Layer 5 of a small transformer language model trained on English Wikipedia (10 layers, counted from 0, width 96). Numbers have three digits each and are written without spaces.
A neuron adds its activation times its output weights to the MLP's output. To switch it off is to set its activation to zero at one token and run the rest of the model.

Output weights of the MLP neurons that the questions are about. A number n stands for (n - 500) times 0.00093.
n2: 492584552482816412459412583576367263695393387537466459403760326522511490452336643453478339478305603543228645546574242345504632612446475467400573545360367630540557610361484540563602687391428348451567334467354737352332566531468368335295372697486496504642395493421490344342318630542579556621
n25: 550319408472528481568566744337463448504543532459521233521404471424415256417398542516578447281625382627429546421347606289598420562590356312283532373724639773544492552508642652826588410446508241280411271452306806608170470546582618605366359599582500214474508565557419336721420352565396415416
n78: 549398599541470616491602478599493394419454522401330454581400615397461602289529547471681618512489500640379585512498522580531400394557351478420480465563465569451425592555576516509475358566556376505386479429568505584553351512557414538512453568410384413416462572580597483514694455530541615472
n110: 411765544576571468510565533384638714444578302641554479492504489559473395462367451526364322429362414354630496385443317518428314550459326567562467568689519489720612543536305398543603521678340413514599332526026446397617602560200399400356427373479294481459405476532716405455569397219747511448
n162: 463674362434484684291491535476515543582406586476329504557606475575462568704496416734403456840462257265699562384527805610377435519357714721626476318508730293528413306760465478431710544524496640318378504591627396479663301686608523707526496617404422569323696470483393433710440492455222492545
n177: 525489368500463305547665617331417579557536685530514576794337448634684570594664616682610675612442549553768532536471599437533356438500662595472710445655411721537644500477600395442615691510370435548380509467357477734655428526520572649548516603445371476434355573438474544437525370295444654417
n206: 459374479655483468740450585555701526654434357464503339409542452327431351760538462575487530441268640594500380420481434303535417683430506477773441513300580335617335523270399533692347551598611402494343521422508602570406441378462446412488531526639452513430406615400547353614426522431595406463
n210: 336529483496472545614367554504296357504311558606492671311360317523582444654439440433488630662445569655600344531683579488580388277275560544268315332672408621574336642462331554368439452548507723372394456403716412345689211683664680500201734654405496524394609552372500336367636504732298564559
n229: 567407406679349652487367532705611676584272271594425524511447274439590639483490346421408518154404605242574358524566681528490535400629583536406536745496343410521391396741555585658318548496541373534618603496529378684408603510243448469473469560600584634314353453609383521537564534428441377310
n269: 445527435769440446609574537530407467782292414545606557647574481376476560605533410440749500602520478711441500683376420408526562507615453492357455293532798475638634754379537448301477395450454403489518598586435675174642540554442423428643336577747412203497469383414421549334341565518817622308
n303: 486585580695317479585580753572468364512958614561491414358457589384613631371660235491615452639528269589551874812454548623248367537432475640445743632546461575479613591508529314371585399363455778450399319697124529722566449599437576483455156428709644496484314557570761728573618608463500302426
n304: 496354751545492504521244654496365362592451664420504607586376426398758615486618399640724637443569640687582595552368607411474446584874445393221576658694596518579468663430575431565488348516514500301440570312652581703694419587394622529410403318452660454749500428558427519379464369619672287536
n325: 564504575364361356619378485424335606424690342523355402390424432477291413561451713469445442450414556632395560223426271655671652607372633461520646312250438567393347634343601588397416466394674418812669489420588515385488578610452493230595340504370639325536528674533496462486630622398334452122
n356: 667477569591519615249423581562469679598701381608543264649529662407367430434649479411519362276488276515526508493255560570594561403517604462614549398587542586555496552427455299704554430458219468713427652371278428584610460482212380479390278420532383300628557683367489308616322654557588500525
n359: 554461631668472520532392609557631305468544547545486523430703589445504562557503569380325411211489517716557682597483507578713534523405731708590603703350291503384500524701534597355472767373452372448546395429606427482472536458606416233409646487526493566494588591552566282280616520552588520646
n360: 494427599494473534467556478622572500548481705340442424477522596473565486452599547552589647556582574547498539510526631528448443429513407508422508548535427562449401620488596498490382408553496491443305556559621518652534403510454468516488400502400433460525479498612561482488484476490455478574

Each question names a token from some text and the token that comes next. It shows the activations a of the neurons there, in the order above. A number n stands for (n - 500) times 0.13.

Then comes g, the gradient of the next token's log-probability with respect to the MLP's output, scaled to length 1. A neuron's effect is roughly proportional to its activation times (output weights . g). A number n stands for (n - 500) times 0.00098.

" pos", then "itions"
a: 503503531500499492495502499501500485486496514500
g: 517519538677571431649377668319587597290550564416582666403619527471273540672547555379559424509545790521504464638355604568602612522569437490390561624454393593276462459509414467336528555543632407510357444513518339405423507764444560608367651476533428442498497432649668609459509483613486488366
Switching off which neuron hurts the next token most? n359

" goals", then " and"
a: 414493500500501705495501499501500606497498499583
g: 492486491592395250671461558461544649592668603487426612464462493554481459505451410555546533485541501432463496674443514653623460449434689751505382509402434569215534672422442528693524485476462608576676709610564498559514660468462613630523406571433483728372544509552445425339746570389342611376
Switching off which neuron hurts the next token most? n177

" can", then " also"
a: 502635500498507492490506500501503519617503601499
g: 269543561616515469363419655394593442402320353634312434516529481632561471473218559406343514607559604734427525488500622471647345599578415349563550559301390328574352426494484534512581665537503392517584462446544515588504470547562448570608585471436505237494562297459442370357443490579545355633
Switching off which neuron hurts the next token most? n359

"1", then " but"
a: 502500683499406496492490499500505500500511507580
g: 467382439365612331731513322571752700473615418424467448599562419296424423466328534400585450274481685426410749515363402559490553402508336513458595544487343509459516337710506361595588553658494444496559582477439502404472588417440576487652387530609527423498454630571496433353453548431550673419
Switching off which neuron hurts the next token most? n162

"ains", then " the"
a: 481513502500501605496526498500500520508503499536
g: 682611432457598458352553406538612670457610542510627619645444507624457649483312516551548511449487550542378516393642359486474365491596546550577702649536483558314461504487465374426404435313693428578424668607548388377564728370770525392578591599379375525605410582441455653510629551455707416511
Switching off which neuron hurts the next token most? n177

" Co", then "x"
a: 495501496500500500494503500500500503502507493654
g: 422527425581520637612398570583210638308408499418521377577483375528528407546423467532431505331583281481439418203457501400506668740549420521468485536513455365455535491464427495470369551493354535591366468499526602538401277409311547544397624504523276381437544408477631544322710530474425342564
Which neuron, switched off, raises the next token's probability most? n360

" same", then " through"
a: 500517499500509497496500494499513496504500502511
g: 568543482284441447602464459411570556655574354599460336509528451299482468414431648481282619582371595552442452530580422419540472435575457544570618295439691526615465614488667596497356513522360404688366245600438285579442441403481406677432486540509491373596671585518559498494592368401379742424
Switching off which neuron hurts the next token most? n25

" rec", then "ru"
a: 501506628491501495496500506500500500498500491582
g: 366434439448426466502422304535317337617610556354382558486449502659722439608517699363273550669537384552506565514455355566528456361465708511670427468527543483576337407474569533548456495440668484564647658364473668449627422722398307446561395480617587479597554480535395527391635501461536702466
Which neuron, switched off, raises the next token's probability most? n360

"ters", then " involved"
a: 492499505500500763492503502500499494501500499547
g: 515464551502594348395454226416578439556514377497387590345596506385453595475547593453572637561406458591595347457361495295506512471515627618377509709798505455711644359435453393479384538492264518448557539810554398654403406498605554589460497411527588436476557423384600464364447372449416497588
Switching off which neuron hurts the next token most? n177

"3", then "27"
a: 502501519499500499505610497491489590499495499553
g: 510527547429486574405588592265445591649319639502439571282453477663460496423581493587426729635610409485491367558628567415400365529603519214492557551334476550433573575363288602616583606437483485550442505597623624552525536467559449598493655285444621720425550330352624478577579538361460456591
Which two neurons, each switched off alone, lower its probability most, in order? n210, n304

"ly", then ", f"
a: 504499507500496495498501500502515498537499503504
g: 617645530538453555404322590541524525679683474518368627595586340532487366509589293420585578336539650522330497606398404508698628361486399641608593393425389509464430576504610411576458596534322251630587486392641393588315465431300608614496485573477494472544361489520372408339645514568599475400
Switching off which neuron hurts the next token most? n325

" k", then "eep"
a: 509505500478500509492501499500500502496499500509
g: 623497561376329609443486347531493442497289546571510631639549359475437560433425578449392646430300542341425468352794550499473569331512454629457658563650610601456636448530426473375536605442525491532504592589728547543345540430622497400466473644375450600433629624572693657415610560742633498474
Which two neurons, each switched off alone, lower its probability most, in order? n110, n206

"em", then "s of the"
a: 517502500498501505494502496490500502500507497565
g: 514677643846430573420393474369615530405617610679490584309419631530578586462595467452511452646536674447425559390536459599607357350500588448456264413484546449397422478557352435635566520479380598572590663407427606588567452667493467600477753583494577284594686549576620539569574496455532467464
Which neuron, switched off, raises the next token's probability most? n2

",", then " Cl"
a: 466537500497500507502443500554500500043469498478
g: 723369415487611504473419365682437596526457528452577562699407648501501708608561442443357443519461494661649630384569548457440308543467544534456612727581442608283421323481322501492558437539448549384523511406434494188350522559388450410372639337426510404582434416568334509581548521343586543595
Switching off which neuron hurts the next token most? n325

", and", then " more"
a: 491547500500500453500428500486503519249481518506
g: 379599488672382435630588458379469319560448533503550591563442470504575445539473637678387412686438311566467259519669740231486509334485467716308526371426565441414460592553645464445454473470449483460449524303390568665760417627625527591476510625564570483430492610491567468581424546585368498437
Switching off which neuron hurts the next token most? n325

"or", then " into"
a: 501500501500501510499502499576540502496497500501
g: 580620379381407420533416261538600504517577454419468510284501442426324379420494670348468542534401546577557471539543506457649647232482412498348587472611567564711561669563750538594600552395477481430614543765467536666487320576486377468564420490709490338527508503362509545533577583626567657553
Which two neurons, each switched off alone, lower its probability most, in order? n269, n303

", with", then " other"
a: 490534500498500511497463500501499539517490433502
g: 186469429298608587320272437578426369451540506456483402596217331550497510314722480420483315467538450623442507483567458527498382400436485477408524456580662359443435486425341584426440451465671555443445486449504637287554548617728360441461439488473380469457328569501490445531367374537359496499
Which two neurons, each switched off alone, lower its probability most, in order? n359, n25

" l", then "ives"
a: 578508501439498502495499613499495511497501499500
g: 710444510509317439491333509548519606413327616573542443505439504520379538500510665490468432453502465467364367342602624538473669662395502270382556478587340244497437417517482383577523528498630470453572448864602393527587550704587386406537419463657540518556417425524612728468333648500413520502
Which two neurons, each switched off alone, lower its probability most, in order? n229, n110

"w", then "alk"
a: 518503501499501499499501500500499504506494496507
g: 330452347519511289587346463560627520566535626572549546499542561368459607406636747388410480505565476526327581416479407584570698326439568480559585475277581526560417395548419452501441568485631455557387695363387441361474544463409368323453411541386618357561443214677692489570421474532492378648
Which two neurons, each switched off alone, lower its probability most, in order? n2, n325

" in", then "duced"
a: 506499506499472498520500505411500498500497499498
g: 233526458607428523426491468525575371575709461457468498348612423594510585498636347500481523526223483501464406535489541675736548491495371571414347522615329438635545542495640495550625523392417405521465394583564493686374560381489607607515584613357524259328321655302492397463546399387567444624
Switching off which neuron hurts the next token most? n269

"3", then "+"
a: 501501709500505526493491496500503496499493497572
g: 403505467661314364420364455740263432555718577487366476601500765591548445530498544512544468667524394447605366640553379407571620663498578554499533271640639452670342584491549551573495522382659538538580471439476447290551529640546434324573373421381493358444522472459453437625460522431337522584
Which neuron, switched off, raises the next token's probability most? n78

" as", then " well as"
a: 500638501499503494574502498501499530500497500493
g: 491328688481502523455376486511483569371352327366434600508454489394560579563470563460427516521444334699292562340387685178463469570458526450602389675479444641561466306501253598560543362465329608638463496531550470516498673534657429468413274543557383553592451446529424432483639417421436530642
Switching off which neuron hurts the next token most? n25

" g", then "em"
a: 343501500489499500500501492500499497495498499576
g: 510382617500615545411437640330518568412696517550379556179647547492576724557650321519628548518549457501408479536470468641659436580555583373701476498465719374317418337362527458557611560489235554490518529576570532338309492471579737578619526511437495543424478508539486473385491527561461645420
Switching off which neuron hurts the next token most? n2

"ers", then " vers"
a: 499501504500500620500500500500500497506500495558
g: 531333456480437444533447533633596507410717756522533592496221420621430651461553610498458389486506435288576560599498540401458364579566323388195555583486438471474631314649749702522549639463682501493490388533411576490531454345440512596490440452368498504483473477475386697615442516464619597510
Switching off which neuron hurts the next token most? n177

"od", then "ed"
a: 504502499497507500497500499498501505497552496511
g: 578554418480596456460421471422423435562630477368584510544506662385538317594452523376538356443391266383385516527448584330607668416640578460371513427453582506527396485321411420558411338537450409481539420658319566694595689631464642684544410526473559615536714511513456239327361513444444633660
Switching off which neuron hurts the next token most? n356

":", then " St"
a: 498498500500500505495496500507516496507479418566
g: 558278490524494549497523632563762431659743454751631600493434652436471484565565612543502447466555608642566751383403637445405604338321468385471624638545420478302415423483484421545557495571676540696574569391413609489549412497563316632606400469656413478448446408546578580635462613511505489588
Which neuron, switched off, raises the next token's probability most? n359

"ved", then " on"
a: 500545503500500504492499500472653501505519497500
g: 482485537562460522471394579407534513464401419554543575477548451326637426241594756375381547430514552474548609400435399524566537425372363190503257332398512479666508474571590505516538462458273484507527459397495546653661449425447210682625440515466622258551611429426572480499444378367500440503
Which neuron, switched off, raises the next token's probability most? n303

" that", then " was"
a: 499500502500504508494502500497499580497498508501
g: 603445642527680515273489578455431568596521455458364459449569456556377504419424819524554506448518851402570517579279436440560531650564488312405477572363312543605652508512605621613459516547569354442460580731572433524478620356355511553597469529435605381522602631385443496283547572471547563521
Switching off which neuron hurts the next token most? n304

"100", then "a"
a: 493503606500501495496495491500500502487499498513
g: 575607508466659565384512434412479445563755457360538638498443458438436346460481350482387531604488557376502321518483521617473313502467697427342484444446564535663394671348484475487567556507215531465529469638340362730363399549579425475588547573605469772564749415643407519496548468509488533677
Which neuron, switched off, raises the next token's probability most? n78

", L", then "arge"
a: 540500550499500502500499499500500500497503497507
g: 557545524665708513586531396511503269454450428331455376479396385518396644693647636586543636476591475482343537343546381564553597530430503789310543426415405474304519518488431408364556580534399327361508500347431744400562583423476334253514550496465565559550506669493545532639387515572491440511
Switching off which neuron hurts the next token most? n2

" p", then "ann"
a: 499501584498499500493500533500496543499508501497
g: 485524503398578537491542574515546587590583517301359803578471726537583444462524521365382482405636459565392411477547696770633483549462423514461463334509278492539512456438610465550459614529370488803577659346372467320379510362682378575435561490559562499434421409617599598612577395383491590477
Which neuron, switched off, raises the next token's probability most? n304

" using", then " a"
a: 501518503500501509506402499474490585488478499504
g: 469562500532649236595407555560517573479381439433498598433596501375466654401424531437473664499557548421495587426445459565408379448496547368471600336523400508511674614328398387535439450382364494519489543564602359977612492401358487283671381579520402709585659542385460523540461484511433478474
Switching off which neuron hurts the next token most? n304

"le", then " g"
a: 498498671500500500491494561498585500500501501539
g: 439466399480409555387692369280515234344532544574638335661533513507480452688442315451568474439653358372289494409514613587457579355453538594586576635437586373642389426477591408426455413275546609572473566624454299632383392324457554583551602373503580622559453477377578588545518588444596493568
Which neuron, switched off, raises the next token's probability most? n78

" and", then " m"
a: 500557502500508501527501501494612501494499500502
g: 446371680502461463406556673304494452440345394453516398497527470675487485296577475494634401409608496255551721394593783282487654352464659456642559509470551357498485444450464434400502479634391411603502498713485328522597413301652510454487413446576610451498547515528620536565467476648504489308
Switching off which neuron hurts the next token most? n303

"d", then "s"
a: 501502563500502503496500500500500500497493498538
g: 264571574604665547433544418487542450364407592661523518387378767499550623474573458378454455525510529600531461597503413663524657445599686453427315406484647384324606530752182537549456444559623565526518562522443413698457474450389713567369661390520396388442598529542554501614552424398484440492
Switching off which neuron hurts the next token most? n78

"te", then "en."
a: 494501499500500482492503495500494501499497499510
g: 675391639351544643475652494556455716368638431578431726510400247329544598416494296517487434309519774464480411510451510456493675564458449481500652439535562549442493434508749375651469530527396423603525464311565372435347443331507612554614487451607462651605546511510542516571483533565428666422
Which neuron, switched off, raises the next token's probability most? n229

" top", then " of"
a: 473501505500501499494500490500497505497501500501
g: 453490568582705418385429478486565684649299563532495306486572493637448381374440605507564508512617453617605502405688555432441632382506217594505413523655384668440499444521216535433388529624458304404443474341480618281507582457653629499491430663500521468348530374536517509620485559538489711505
Which neuron, switched off, raises the next token's probability most? n2

"ized", then " every"
a: 500553504500500534496500500500605495491487496506
g: 513345414495544585547680346549433265498701509402479624629474449545367484644556546655679450532422275508606497342464394480526558743535521509271650674584644600335594453517517405455448581483674645466416560386414672438553439454308446390409533608591469433495492685524635552564482473432538664406
Switching off which neuron hurts the next token most? n303

"al", then " l"
a: 502497535500502527493500497485546500498499500498
g: 392357479487401467590585470360556429465540435571527317505202433587518484534674368569458454410645578551596428517464565591443554320584648213477514580249719628750465457490518567501469413422505541489408414790428298508586457484370678408589577458559490529429382384500421607628436481551482456547
Switching off which neuron hurts the next token most? n303

" m", then "S"
a: 496486503512500511515500499500502512492500510500
g: 422425572553538499502400627692258471611753539471567442469497678490503577521709561538675557699672400610562537666544386388610313682458522425438434557507545468395463440387377592608419411522619616354507367467445692577460676464370605540430409359601539544390665530549354500571535398367372417395
Which neuron, switched off, raises the next token's probability most? n25